Layer 9 of a small transformer language model trained on English Wikipedia (13 layers, counted from 0, width 64).
Take only the direct path to the model's output, skipping the later layers: a vector added to the residual stream pushes a token's score in proportion to its dot product with that token's output vector.

Output vectors of the tokens that the questions are about. A number n stands for (n - 128) times 0.023.
"ey": 152, 126, 144, 167, 154, 66, 88, 114, 153, 134, 101, 96, 82, 86, 103, 149, 110, 98, 152, 102, 114, 90, 149, 138, 159, 106, 108, 146, 203, 117, 131, 93, 136, 141, 131, 153, 120, 105, 155, 162, 133, 106, 127, 116, 119, 145, 137, 114, 86, 142, 93, 138, 114, 98, 93, 182, 93, 72, 178, 105, 65, 129, 130, 122
"ura": 103, 58, 169, 136, 155, 123, 73, 139, 142, 180, 116, 119, 123, 138, 196, 73, 144, 112, 144, 121, 104, 68, 111, 183, 150, 145, 115, 107, 62, 146, 97, 115, 117, 155, 149, 87, 139, 172, 122, 133, 139, 130, 157, 132, 125, 132, 125, 149, 148, 144, 133, 126, 108, 94, 140, 111, 121, 99, 156, 136, 104, 130, 115, 89
"istory": 107, 55, 142, 148, 170, 157, 134, 74, 155, 143, 107, 165, 110, 143, 143, 101, 102, 98, 131, 123, 210, 46, 91, 137, 186, 114, 134, 169, 77, 159, 78, 113, 122, 176, 68, 137, 90, 208, 161, 131, 90, 116, 190, 129, 103, 80, 137, 66, 71, 96, 115, 100, 97, 46, 152, 120, 74, 130, 120, 107, 130, 123, 169, 170
"il": 122, 137, 149, 100, 179, 115, 127, 55, 73, 103, 118, 103, 59, 134, 149, 140, 136, 114, 101, 150, 93, 110, 131, 106, 102, 139, 133, 104, 133, 118, 114, 117, 104, 161, 135, 108, 142, 99, 81, 121, 116, 141, 133, 110, 142, 156, 113, 98, 126, 160, 153, 153, 114, 96, 155, 148, 123, 105, 97, 110, 131, 129, 96, 135
" Rele": 116, 126, 129, 141, 147, 76, 126, 99, 98, 180, 118, 190, 158, 90, 119, 116, 65, 69, 165, 87, 178, 187, 115, 155, 150, 95, 179, 158, 85, 155, 172, 101, 96, 108, 102, 102, 155, 78, 203, 158, 109, 114, 144, 174, 79, 105, 155, 113, 85, 104, 171, 122, 121, 147, 140, 127, 131, 126, 105, 95, 195, 123, 168, 85
"'t": 79, 96, 183, 156, 145, 40, 72, 222, 98, 114, 155, 140, 83, 96, 146, 63, 59, 106, 141, 89, 110, 138, 165, 165, 130, 93, 183, 148, 141, 143, 166, 82, 129, 118, 116, 72, 171, 142, 136, 203, 122, 94, 119, 121, 80, 155, 151, 226, 54, 72, 105, 130, 53, 72, 104, 75, 124, 145, 123, 73, 155, 128, 135, 132
"nam": 114, 130, 159, 97, 169, 133, 87, 142, 202, 132, 132, 68, 154, 104, 112, 128, 128, 69, 185, 127, 158, 144, 110, 116, 122, 77, 150, 187, 99, 193, 116, 95, 123, 153, 122, 84, 120, 110, 102, 133, 144, 102, 130, 103, 137, 81, 176, 105, 162, 134, 104, 158, 164, 139, 54, 124, 103, 124, 54, 123, 122, 128, 129, 142
"ists": 165, 127, 142, 143, 164, 147, 118, 112, 84, 144, 133, 176, 171, 134, 99, 117, 120, 79, 170, 145, 132, 127, 69, 159, 165, 75, 115, 120, 151, 95, 107, 106, 134, 122, 114, 105, 131, 122, 153, 164, 105, 134, 138, 90, 105, 118, 132, 163, 135, 171, 104, 146, 105, 37, 116, 136, 127, 111, 95, 78, 179, 126, 104, 185
"an": 95, 149, 144, 133, 136, 151, 122, 131, 135, 142, 137, 123, 158, 151, 87, 159, 131, 88, 138, 120, 84, 178, 145, 99, 97, 138, 108, 119, 89, 119, 80, 131, 117, 147, 110, 163, 170, 129, 126, 86, 140, 127, 142, 168, 176, 128, 105, 130, 141, 178, 78, 133, 130, 105, 124, 133, 111, 119, 131, 112, 107, 128, 132, 160
"-": 169, 151, 119, 147, 116, 156, 147, 135, 161, 135, 133, 120, 128, 124, 91, 163, 150, 123, 105, 125, 158, 158, 146, 95, 101, 132, 95, 145, 141, 143, 134, 119, 155, 136, 155, 157, 135, 140, 95, 131, 154, 109, 123, 134, 131, 141, 116, 139, 156, 100, 141, 141, 119, 153, 115, 147, 161, 99, 128, 99, 135, 131, 114, 113
"gh": 69, 161, 129, 160, 161, 148, 106, 129, 128, 170, 151, 130, 162, 83, 130, 94, 95, 68, 178, 108, 109, 218, 137, 124, 100, 119, 177, 158, 107, 159, 113, 97, 112, 123, 133, 66, 72, 134, 142, 140, 151, 128, 148, 133, 60, 130, 128, 113, 153, 101, 119, 130, 203, 26, 128, 136, 78, 86, 96, 147, 50, 126, 161, 136
"ory": 73, 60, 163, 113, 133, 92, 119, 120, 103, 135, 117, 61, 138, 175, 193, 97, 105, 60, 112, 127, 108, 153, 101, 132, 175, 100, 99, 113, 103, 148, 143, 127, 134, 141, 120, 141, 146, 141, 178, 140, 116, 129, 103, 119, 102, 104, 101, 88, 109, 155, 129, 148, 99, 21, 101, 146, 102, 127, 116, 103, 150, 128, 109, 78
"ban": 139, 96, 153, 140, 158, 90, 138, 136, 102, 128, 136, 102, 150, 80, 128, 101, 103, 133, 78, 129, 129, 149, 116, 103, 130, 143, 145, 141, 76, 155, 126, 107, 115, 125, 80, 98, 79, 182, 132, 121, 100, 162, 131, 186, 111, 115, 158, 135, 167, 81, 122, 85, 152, 71, 79, 152, 61, 124, 68, 106, 79, 126, 186, 152
"ff": 96, 121, 169, 173, 146, 72, 163, 85, 120, 145, 101, 149, 99, 90, 131, 101, 142, 95, 161, 99, 100, 175, 116, 112, 87, 105, 159, 160, 161, 117, 95, 128, 135, 116, 113, 148, 92, 130, 81, 133, 99, 103, 158, 126, 65, 111, 102, 136, 158, 90, 125, 136, 145, 93, 75, 169, 143, 108, 72, 186, 168, 126, 110, 157
" ==\n": 105, 98, 143, 171, 147, 74, 118, 95, 120, 184, 84, 172, 129, 99, 75, 60, 73, 139, 113, 88, 124, 111, 105, 153, 174, 108, 145, 162, 67, 103, 78, 81, 159, 87, 130, 89, 122, 242, 114, 122, 123, 106, 121, 132, 88, 82, 136, 109, 118, 82, 88, 155, 23, 107, 143, 122, 141, 77, 157, 134, 120, 125, 128, 132
"stem": 96, 75, 169, 94, 142, 139, 127, 89, 166, 208, 98, 129, 153, 102, 174, 83, 126, 69, 220, 67, 249, 120, 118, 141, 142, 132, 155, 141, 66, 115, 94, 83, 113, 135, 108, 41, 39, 133, 143, 108, 133, 128, 140, 174, 102, 77, 109, 103, 160, 74, 75, 156, 113, 156, 142, 76, 77, 125, 79, 177, 164, 128, 105, 155
"ath": 98, 124, 154, 136, 154, 116, 84, 111, 101, 129, 123, 119, 130, 119, 144, 75, 103, 104, 89, 125, 94, 175, 130, 105, 83, 126, 107, 138, 148, 143, 113, 99, 79, 114, 145, 139, 77, 99, 125, 139, 102, 172, 138, 181, 138, 130, 122, 158, 107, 123, 82, 146, 105, 107, 144, 108, 141, 109, 134, 71, 100, 128, 126, 110
"ana": 98, 118, 167, 163, 175, 134, 130, 144, 142, 154, 123, 132, 122, 153, 115, 151, 129, 105, 135, 75, 96, 106, 126, 126, 153, 123, 137, 113, 97, 110, 114, 116, 123, 164, 121, 125, 129, 201, 129, 106, 130, 140, 146, 158, 161, 112, 117, 131, 109, 163, 81, 95, 136, 80, 120, 149, 99, 127, 105, 104, 89, 129, 147, 169
"es": 116, 143, 121, 129, 134, 111, 130, 142, 71, 91, 118, 136, 130, 129, 131, 152, 139, 106, 151, 136, 90, 146, 121, 165, 193, 119, 103, 91, 155, 90, 85, 110, 117, 93, 128, 158, 117, 139, 72, 121, 151, 87, 118, 110, 103, 163, 96, 103, 117, 170, 65, 154, 123, 102, 115, 150, 118, 130, 134, 110, 110, 128, 59, 153
"ities": 146, 79, 122, 120, 100, 91, 83, 97, 49, 145, 111, 189, 130, 89, 111, 92, 95, 105, 132, 128, 131, 135, 90, 175, 170, 102, 145, 139, 150, 110, 51, 83, 140, 148, 114, 110, 122, 145, 147, 166, 93, 128, 195, 74, 59, 120, 108, 219, 137, 187, 100, 121, 136, 63, 134, 138, 75, 145, 115, 58, 98, 125, 111, 162
" Preceded": 148, 121, 140, 174, 150, 52, 60, 56, 152, 171, 114, 154, 123, 103, 191, 104, 100, 107, 184, 79, 147, 37, 114, 120, 207, 120, 155, 164, 121, 152, 116, 77, 121, 96, 140, 159, 114, 99, 220, 153, 109, 136, 187, 134, 55, 28, 158, 102, 123, 117, 206, 104, 183, 78, 95, 101, 111, 130, 101, 121, 133, 122, 179, 99
" JPL": 105, 129, 130, 124, 130, 98, 65, 92, 124, 133, 108, 154, 135, 122, 138, 73, 127, 86, 105, 100, 175, 84, 117, 154, 163, 147, 166, 173, 69, 131, 135, 125, 96, 138, 147, 127, 111, 175, 192, 151, 118, 125, 175, 140, 82, 114, 175, 148, 82, 77, 152, 77, 76, 101, 91, 89, 122, 110, 134, 139, 111, 126, 167, 106
"als": 112, 81, 159, 129, 181, 143, 96, 122, 85, 169, 120, 126, 163, 143, 85, 147, 69, 115, 109, 96, 97, 158, 116, 175, 133, 116, 142, 143, 147, 97, 124, 105, 108, 164, 138, 167, 117, 74, 93, 141, 95, 118, 132, 113, 139, 111, 153, 185, 144, 169, 80, 144, 135, 129, 125, 109, 120, 126, 104, 71, 102, 128, 102, 155
"ield": 51, 136, 164, 146, 167, 65, 145, 58, 151, 136, 73, 138, 100, 122, 167, 94, 127, 129, 162, 33, 151, 111, 158, 150, 171, 130, 102, 148, 90, 116, 95, 115, 141, 161, 77, 116, 97, 123, 144, 158, 109, 140, 170, 153, 105, 142, 159, 129, 130, 165, 76, 152, 165, 175, 136, 46, 112, 126, 149, 136, 174, 126, 142, 146
"so": 177, 118, 133, 138, 177, 105, 80, 170, 127, 150, 150, 108, 103, 128, 146, 144, 143, 79, 133, 103, 120, 78, 89, 124, 111, 103, 139, 138, 165, 123, 68, 74, 130, 134, 155, 106, 86, 108, 145, 175, 129, 87, 174, 173, 90, 108, 139, 72, 100, 62, 144, 127, 109, 62, 81, 151, 108, 149, 135, 127, 141, 132, 111, 161
"led": 159, 134, 168, 111, 132, 115, 107, 63, 168, 104, 126, 120, 83, 130, 117, 137, 77, 52, 155, 109, 137, 97, 110, 138, 216, 166, 154, 110, 175, 162, 171, 97, 118, 139, 85, 144, 119, 89, 116, 157, 121, 68, 174, 134, 98, 160, 116, 63, 132, 124, 146, 129, 90, 108, 72, 48, 98, 161, 101, 132, 158, 127, 135, 135
"in": 101, 106, 143, 90, 125, 136, 144, 105, 105, 86, 132, 114, 116, 155, 128, 121, 139, 90, 106, 146, 110, 176, 121, 122, 100, 142, 133, 102, 137, 147, 70, 128, 151, 158, 103, 151, 156, 70, 115, 118, 136, 156, 135, 169, 153, 114, 103, 147, 143, 165, 110, 165, 99, 135, 88, 159, 113, 104, 141, 144, 138, 130, 123, 152
"al": 145, 134, 136, 124, 171, 158, 128, 120, 84, 155, 123, 135, 114, 157, 124, 128, 127, 133, 117, 122, 87, 157, 135, 136, 109, 150, 111, 145, 110, 120, 139, 94, 146, 141, 154, 148, 138, 66, 103, 95, 103, 135, 126, 131, 156, 120, 144, 112, 156, 189, 84, 142, 150, 125, 136, 107, 130, 82, 161, 68, 96, 131, 88, 128
"vey": 66, 130, 108, 148, 159, 80, 157, 104, 116, 138, 88, 112, 123, 75, 98, 53, 130, 88, 158, 102, 187, 167, 117, 99, 122, 135, 156, 136, 137, 129, 123, 82, 98, 169, 141, 77, 84, 157, 116, 198, 109, 128, 124, 188, 36, 91, 166, 148, 120, 68, 126, 120, 126, 68, 129, 142, 91, 142, 65, 168, 128, 127, 110, 139
"]": 60, 91, 136, 179, 159, 65, 96, 157, 144, 75, 122, 162, 102, 157, 188, 57, 121, 122, 156, 100, 166, 154, 143, 139, 126, 102, 173, 130, 161, 112, 139, 141, 168, 168, 144, 124, 141, 165, 160, 182, 128, 59, 135, 80, 40, 151, 123, 87, 76, 117, 142, 114, 82, 157, 112, 48, 70, 98, 131, 111, 143, 130, 134, 152

Each question shows what one neuron of this layer's MLP adds at an activation of 1. A number n stands for (n - 128) times 0.0098.

n37: 129, 126, 193, 143, 167, 139, 106, 170, 126, 142, 109, 130, 167, 60, 177, 131, 132, 165, 131, 118, 162, 132, 87, 127, 150, 168, 140, 146, 125, 81, 99, 131, 143, 122, 167, 99, 113, 172, 122, 114, 187, 134, 148, 148, 132, 113, 139, 171, 149, 92, 112, 119, 134, 125, 86, 126, 113, 127, 154, 124, 178, 106, 111, 87
Pushed up most: "stem"

n141: 67, 126, 115, 119, 94, 109, 102, 116, 137, 147, 154, 126, 165, 132, 116, 137, 124, 100, 124, 87, 86, 114, 137, 134, 99, 159, 171, 170, 20, 102, 126, 136, 120, 185, 135, 129, 146, 199, 157, 183, 90, 75, 162, 137, 103, 154, 186, 174, 102, 49, 126, 108, 131, 163, 139, 121, 100, 86, 75, 98, 122, 175, 170, 105
Which two tokens does it push up most, strongest first? " JPL", "'t"

n148: 121, 114, 77, 172, 76, 175, 96, 160, 63, 175, 135, 137, 151, 116, 150, 113, 98, 143, 166, 117, 96, 121, 124, 180, 152, 84, 163, 144, 122, 114, 165, 80, 132, 133, 90, 106, 191, 103, 140, 93, 152, 83, 104, 116, 109, 119, 135, 121, 127, 112, 82, 130, 131, 168, 127, 106, 197, 109, 105, 130, 122, 158, 146, 139
Pushed down most: "il"

n30: 191, 163, 97, 119, 43, 88, 171, 156, 66, 112, 168, 167, 57, 152, 103, 112, 151, 132, 168, 111, 129, 159, 92, 109, 124, 163, 131, 142, 132, 121, 119, 151, 131, 139, 99, 115, 146, 164, 131, 164, 95, 112, 91, 128, 143, 124, 91, 135, 122, 147, 161, 145, 103, 113, 99, 178, 55, 103, 114, 108, 111, 158, 118, 139
Pushed up most: "ities"

n57: 141, 134, 132, 117, 185, 171, 149, 103, 117, 120, 132, 130, 171, 75, 146, 150, 160, 122, 174, 128, 108, 112, 72, 138, 92, 62, 130, 108, 192, 119, 127, 88, 156, 35, 154, 142, 122, 91, 152, 143, 163, 144, 175, 136, 127, 118, 173, 156, 120, 158, 131, 173, 121, 116, 128, 103, 110, 114, 93, 132, 173, 118, 94, 108
Pushed up most: "ists"

n69: 150, 143, 144, 100, 163, 148, 85, 124, 122, 103, 180, 140, 139, 138, 155, 136, 142, 161, 163, 133, 141, 110, 95, 177, 85, 166, 117, 61, 136, 184, 130, 100, 183, 122, 69, 150, 144, 93, 120, 167, 48, 106, 103, 110, 126, 160, 113, 82, 72, 83, 147, 125, 173, 105, 127, 154, 142, 84, 159, 145, 114, 140, 136, 105
Pushed up most: "so"

n26: 109, 97, 148, 143, 71, 107, 136, 106, 161, 115, 145, 130, 127, 108, 104, 71, 86, 103, 98, 143, 101, 191, 36, 90, 127, 111, 122, 150, 84, 168, 127, 89, 145, 104, 141, 95, 126, 147, 94, 98, 127, 111, 139, 143, 171, 84, 190, 137, 140, 142, 118, 90, 118, 159, 87, 166, 159, 45, 133, 114, 121, 55, 87, 104
Which three tokens does it push up most, strongest first? " ==\n", "nam", "ban"

n115: 173, 163, 162, 138, 85, 112, 157, 147, 142, 151, 206, 134, 119, 152, 114, 125, 120, 135, 131, 121, 151, 169, 145, 159, 140, 116, 55, 98, 104, 124, 141, 154, 148, 122, 137, 112, 119, 162, 115, 122, 157, 137, 161, 130, 98, 160, 133, 156, 90, 187, 120, 171, 116, 134, 184, 75, 56, 115, 134, 172, 76, 111, 111, 116
Pushed down most: " Preceded"

n44: 115, 83, 167, 63, 145, 146, 157, 109, 128, 139, 142, 76, 148, 97, 136, 116, 136, 136, 137, 130, 112, 108, 93, 175, 123, 104, 106, 64, 129, 131, 127, 123, 132, 144, 132, 115, 164, 151, 147, 145, 132, 145, 146, 154, 134, 136, 131, 174, 150, 74, 147, 131, 125, 103, 156, 155, 119, 152, 203, 139, 106, 188, 69, 118
Which two tokens does it push up most, strongest first? "ura", "ory"

n90: 135, 174, 174, 123, 122, 119, 117, 120, 104, 129, 140, 139, 94, 163, 127, 180, 136, 178, 122, 127, 127, 129, 218, 169, 112, 158, 148, 143, 129, 141, 122, 121, 169, 122, 125, 189, 146, 179, 158, 100, 229, 137, 96, 154, 148, 164, 157, 99, 133, 195, 89, 125, 118, 162, 118, 127, 61, 86, 144, 167, 139, 249, 120, 218
Pushed down most: "vey"

n51: 101, 79, 163, 105, 149, 199, 108, 93, 186, 101, 104, 171, 134, 176, 138, 179, 145, 101, 130, 153, 192, 135, 149, 148, 123, 163, 94, 161, 106, 143, 141, 167, 151, 111, 90, 146, 152, 186, 202, 126, 187, 144, 146, 136, 165, 103, 91, 136, 163, 81, 117, 107, 126, 90, 130, 122, 149, 144, 88, 107, 147, 94, 158, 145
Pushed up most: "istory"

n84: 186, 145, 99, 132, 130, 112, 117, 126, 121, 88, 150, 131, 112, 115, 129, 124, 85, 89, 195, 156, 107, 144, 142, 136, 122, 178, 139, 164, 158, 203, 170, 149, 86, 109, 72, 150, 101, 122, 145, 179, 169, 184, 158, 138, 117, 115, 108, 151, 114, 99, 108, 186, 143, 106, 118, 128, 105, 100, 149, 128, 108, 130, 152, 135
Pushed down most: " ==\n"

n14: 143, 173, 109, 121, 121, 121, 100, 113, 61, 174, 103, 141, 67, 152, 132, 162, 151, 148, 101, 117, 119, 88, 116, 99, 85, 148, 132, 113, 170, 97, 92, 92, 93, 133, 154, 133, 190, 131, 72, 77, 122, 147, 101, 167, 124, 89, 95, 98, 164, 172, 113, 127, 96, 131, 162, 133, 110, 132, 127, 181, 141, 92, 127, 170
Pushed up most: "il"

n186: 81, 114, 133, 54, 131, 144, 111, 136, 116, 125, 101, 88, 182, 178, 151, 144, 107, 99, 148, 194, 127, 95, 176, 77, 109, 132, 170, 172, 105, 177, 171, 134, 121, 117, 102, 111, 155, 140, 118, 113, 178, 132, 102, 50, 107, 76, 172, 167, 89, 118, 169, 125, 125, 166, 100, 150, 120, 137, 133, 125, 162, 88, 148, 184
Pushed up most: "nam"

n157: 186, 139, 56, 128, 170, 125, 113, 102, 118, 82, 96, 152, 172, 108, 121, 98, 160, 143, 105, 92, 112, 156, 97, 183, 99, 100, 149, 147, 84, 164, 116, 85, 172, 147, 121, 108, 104, 148, 133, 100, 135, 143, 110, 154, 140, 124, 104, 152, 74, 167, 105, 216, 124, 154, 159, 43, 149, 130, 112, 155, 150, 180, 147, 136
Pushed down most: "ey"

n126: 140, 153, 153, 76, 66, 96, 136, 113, 125, 167, 78, 110, 111, 92, 136, 121, 134, 138, 190, 123, 138, 98, 162, 93, 148, 126, 82, 77, 146, 154, 141, 170, 111, 100, 80, 125, 116, 98, 116, 91, 196, 134, 160, 113, 134, 121, 143, 124, 136, 83, 103, 195, 116, 173, 166, 102, 121, 166, 113, 125, 139, 79, 103, 125
Pushed up most: "stem"

n4: 125, 127, 203, 145, 89, 104, 124, 114, 108, 131, 122, 170, 125, 120, 131, 123, 110, 163, 108, 97, 105, 96, 167, 72, 86, 161, 150, 152, 134, 95, 112, 158, 98, 110, 132, 115, 130, 92, 111, 131, 175, 154, 71, 156, 77, 133, 81, 103, 101, 114, 98, 137, 124, 173, 194, 131, 179, 131, 133, 111, 144, 160, 114, 101
Pushed down most: "nam"

n108: 85, 163, 89, 187, 158, 50, 180, 89, 127, 118, 145, 122, 116, 98, 78, 107, 143, 66, 116, 164, 110, 127, 117, 123, 113, 86, 126, 124, 124, 112, 153, 195, 86, 175, 137, 183, 98, 109, 142, 119, 95, 123, 153, 107, 173, 135, 166, 98, 150, 78, 135, 167, 122, 106, 136, 103, 190, 136, 128, 122, 124, 97, 145, 134
Which two tokens does it push up most, strongest first? "ff", "vey"

n45: 156, 162, 101, 145, 52, 106, 109, 159, 126, 132, 160, 112, 122, 129, 198, 135, 94, 134, 122, 129, 166, 126, 88, 158, 123, 166, 90, 77, 124, 135, 128, 163, 110, 133, 112, 139, 83, 112, 132, 147, 127, 179, 122, 152, 78, 161, 98, 121, 106, 162, 194, 167, 99, 77, 182, 143, 120, 142, 105, 186, 129, 96, 129, 169
Pushed up most: "ory"

n187: 138, 123, 83, 115, 156, 112, 103, 134, 109, 144, 139, 127, 108, 188, 63, 160, 120, 140, 164, 142, 94, 154, 139, 130, 136, 142, 146, 147, 129, 121, 161, 114, 171, 154, 144, 124, 144, 97, 137, 130, 156, 130, 133, 108, 158, 131, 125, 109, 149, 183, 136, 162, 136, 119, 137, 130, 178, 117, 176, 133, 131, 172, 72, 124
Pushed up most: "al"

n29: 169, 134, 113, 107, 111, 49, 109, 158, 143, 95, 189, 119, 117, 104, 127, 128, 101, 134, 72, 134, 131, 146, 105, 168, 152, 181, 163, 99, 105, 149, 144, 154, 130, 98, 120, 147, 146, 78, 121, 105, 189, 128, 147, 180, 117, 196, 151, 168, 163, 145, 156, 173, 105, 138, 119, 165, 97, 175, 162, 76, 116, 105, 93, 106
Pushed up most: "'t"

n22: 159, 133, 140, 106, 194, 125, 139, 167, 136, 126, 115, 105, 123, 110, 124, 133, 79, 136, 132, 162, 117, 176, 169, 129, 87, 91, 154, 135, 143, 127, 142, 141, 134, 153, 85, 112, 143, 119, 122, 108, 118, 141, 92, 105, 111, 153, 174, 160, 173, 66, 110, 167, 188, 92, 119, 129, 177, 148, 130, 135, 92, 158, 142, 178
Pushed up most: "gh"

n138: 134, 131, 106, 175, 146, 93, 132, 95, 133, 138, 175, 115, 127, 92, 133, 150, 122, 127, 111, 99, 119, 80, 141, 148, 68, 95, 133, 89, 146, 186, 109, 149, 152, 173, 174, 94, 149, 110, 124, 110, 115, 116, 127, 176, 85, 143, 154, 129, 171, 75, 127, 137, 117, 113, 159, 152, 156, 183, 177, 117, 140, 145, 102, 131
Pushed up most: "so"

n162: 133, 91, 143, 113, 138, 173, 145, 171, 122, 141, 111, 126, 157, 117, 73, 110, 139, 132, 141, 117, 154, 102, 184, 104, 101, 159, 95, 153, 127, 44, 148, 157, 105, 144, 85, 116, 127, 116, 107, 103, 99, 90, 193, 79, 145, 62, 169, 189, 109, 105, 145, 112, 174, 147, 82, 126, 160, 114, 109, 155, 129, 112, 131, 118
Pushed up most: "als"

n140: 73, 135, 111, 92, 107, 160, 130, 120, 119, 99, 171, 153, 207, 127, 177, 109, 115, 124, 143, 167, 162, 143, 152, 143, 185, 156, 135, 110, 137, 80, 135, 145, 190, 92, 111, 165, 116, 79, 127, 116, 148, 179, 56, 138, 68, 123, 168, 131, 171, 122, 164, 162, 111, 130, 106, 161, 118, 84, 152, 136, 149, 72, 117, 165
Pushed up most: "in"

n20: 136, 104, 127, 117, 132, 83, 149, 129, 153, 82, 85, 122, 62, 161, 128, 107, 152, 110, 105, 149, 123, 91, 141, 102, 163, 89, 111, 145, 98, 145, 147, 68, 118, 136, 144, 132, 112, 85, 103, 127, 164, 154, 202, 144, 88, 141, 122, 78, 139, 195, 140, 175, 101, 128, 106, 99, 138, 184, 107, 190, 99, 82, 121, 174
Pushed up most: "led"

n18: 114, 143, 170, 157, 58, 125, 145, 73, 141, 129, 132, 89, 122, 161, 195, 156, 149, 111, 123, 184, 99, 184, 68, 136, 198, 137, 130, 76, 109, 143, 149, 143, 109, 151, 136, 101, 130, 125, 111, 159, 94, 156, 55, 125, 113, 110, 127, 108, 132, 198, 165, 149, 101, 88, 146, 146, 107, 114, 152, 125, 137, 158, 149, 97
Pushed up most: "ory"

n62: 93, 117, 72, 96, 140, 165, 138, 107, 66, 134, 127, 138, 165, 110, 144, 119, 152, 125, 139, 134, 164, 190, 116, 131, 122, 128, 113, 148, 165, 149, 95, 125, 133, 110, 79, 160, 124, 105, 199, 118, 101, 126, 138, 175, 120, 112, 70, 200, 141, 162, 164, 144, 136, 74, 98, 134, 115, 197, 156, 191, 106, 184, 121, 164
Pushed down most: " ==\n"

n50: 148, 75, 61, 122, 123, 140, 162, 147, 159, 109, 90, 112, 141, 126, 136, 128, 132, 103, 131, 87, 123, 150, 131, 167, 120, 81, 137, 158, 186, 155, 174, 158, 131, 141, 135, 149, 141, 157, 118, 131, 131, 145, 122, 95, 141, 104, 157, 142, 196, 99, 106, 134, 110, 148, 112, 115, 185, 140, 204, 136, 150, 131, 121, 126
Pushed up most: "-"

n24: 147, 132, 83, 93, 171, 147, 105, 176, 70, 167, 129, 170, 114, 135, 123, 123, 113, 146, 88, 114, 110, 147, 172, 98, 88, 133, 85, 115, 172, 120, 148, 90, 162, 181, 153, 169, 135, 123, 113, 119, 131, 95, 144, 132, 151, 155, 110, 159, 104, 159, 128, 123, 98, 141, 113, 157, 127, 142, 193, 124, 95, 84, 68, 106
Pushed up most: "al"

n75: 129, 127, 112, 160, 141, 89, 106, 155, 189, 113, 130, 156, 101, 198, 141, 135, 98, 129, 99, 101, 96, 148, 124, 102, 132, 127, 141, 141, 109, 132, 171, 147, 123, 124, 139, 132, 164, 173, 108, 115, 167, 172, 72, 145, 168, 122, 143, 128, 91, 169, 136, 118, 117, 141, 159, 131, 186, 147, 115, 113, 60, 193, 129, 150
Pushed up most: "ana"

n117: 150, 192, 84, 135, 95, 102, 168, 105, 158, 108, 117, 128, 111, 162, 71, 106, 154, 149, 166, 106, 196, 157, 162, 139, 126, 139, 173, 116, 63, 78, 145, 128, 142, 116, 100, 99, 120, 94, 117, 156, 124, 113, 154, 116, 167, 138, 136, 172, 87, 71, 146, 82, 135, 139, 122, 131, 104, 122, 209, 156, 112, 106, 130, 120
Pushed up most: " JPL"

n101: 57, 136, 95, 138, 124, 101, 128, 120, 154, 114, 159, 121, 153, 128, 170, 136, 114, 91, 135, 123, 131, 134, 127, 159, 139, 108, 135, 135, 89, 132, 165, 137, 120, 160, 138, 116, 188, 131, 164, 89, 120, 93, 90, 101, 162, 142, 128, 132, 103, 136, 115, 134, 78, 150, 105, 179, 191, 152, 102, 118, 138, 198, 127, 214
Pushed up most: "'t"

n49: 142, 121, 157, 97, 116, 78, 78, 105, 133, 164, 89, 159, 123, 103, 121, 133, 145, 145, 117, 162, 120, 124, 127, 150, 161, 98, 110, 133, 118, 136, 102, 101, 167, 111, 168, 70, 144, 143, 174, 90, 95, 119, 173, 117, 78, 99, 154, 153, 147, 163, 82, 92, 119, 136, 123, 84, 134, 177, 163, 120, 163, 112, 148, 154
Pushed up most: "ities"

n176: 102, 152, 78, 153, 109, 124, 103, 110, 133, 152, 137, 88, 122, 74, 174, 117, 132, 186, 137, 63, 96, 152, 128, 145, 103, 132, 126, 169, 80, 107, 142, 92, 106, 111, 184, 118, 115, 132, 119, 67, 118, 188, 153, 152, 98, 124, 124, 149, 165, 123, 91, 154, 128, 132, 112, 124, 76, 97, 157, 130, 145, 206, 151, 123
Pushed up most: "gh"

n142: 88, 74, 158, 156, 135, 127, 136, 81, 181, 127, 147, 127, 105, 123, 145, 115, 76, 124, 162, 115, 152, 138, 110, 102, 147, 130, 138, 147, 139, 127, 110, 64, 176, 144, 139, 101, 102, 139, 147, 116, 152, 129, 137, 99, 125, 139, 106, 150, 116, 137, 51, 150, 121, 135, 134, 167, 142, 178, 147, 128, 196, 108, 150, 52
Which two tokens does it push up most, strongest first? "stem", "ield"

n121: 156, 152, 84, 113, 116, 176, 92, 165, 102, 148, 103, 105, 93, 163, 108, 114, 98, 134, 190, 126, 131, 149, 123, 152, 149, 143, 130, 131, 163, 52, 92, 131, 129, 125, 78, 123, 175, 109, 142, 140, 130, 139, 113, 75, 69, 126, 141, 132, 82, 198, 157, 98, 129, 113, 148, 101, 93, 147, 116, 95, 116, 119, 131, 72
Pushed up most: "ities"

n137: 111, 102, 190, 72, 153, 156, 111, 110, 59, 162, 141, 122, 165, 145, 147, 110, 190, 118, 195, 172, 129, 109, 106, 143, 125, 91, 54, 128, 122, 135, 95, 78, 118, 109, 106, 136, 116, 130, 147, 80, 136, 180, 155, 125, 160, 76, 104, 133, 125, 92, 147, 98, 108, 134, 147, 159, 80, 157, 169, 149, 139, 107, 108, 130
Pushed up most: "stem"

n71: 161, 104, 105, 144, 93, 134, 111, 149, 107, 128, 65, 158, 127, 129, 144, 172, 158, 180, 186, 104, 133, 131, 188, 109, 74, 88, 142, 110, 129, 158, 139, 125, 179, 134, 115, 117, 146, 119, 156, 94, 111, 78, 124, 111, 166, 174, 158, 143, 112, 114, 172, 124, 113, 120, 118, 189, 121, 63, 158, 158, 102, 106, 115, 113
Pushed up most: "ey"

n82: 130, 133, 93, 100, 98, 169, 118, 106, 112, 116, 155, 130, 128, 159, 144, 121, 105, 114, 161, 58, 155, 134, 122, 142, 187, 99, 140, 165, 175, 158, 114, 122, 101, 108, 105, 136, 133, 143, 112, 162, 117, 65, 124, 114, 106, 166, 135, 136, 178, 103, 120, 138, 116, 150, 134, 144, 103, 130, 191, 101, 149, 77, 133, 130
Pushed up most: "led"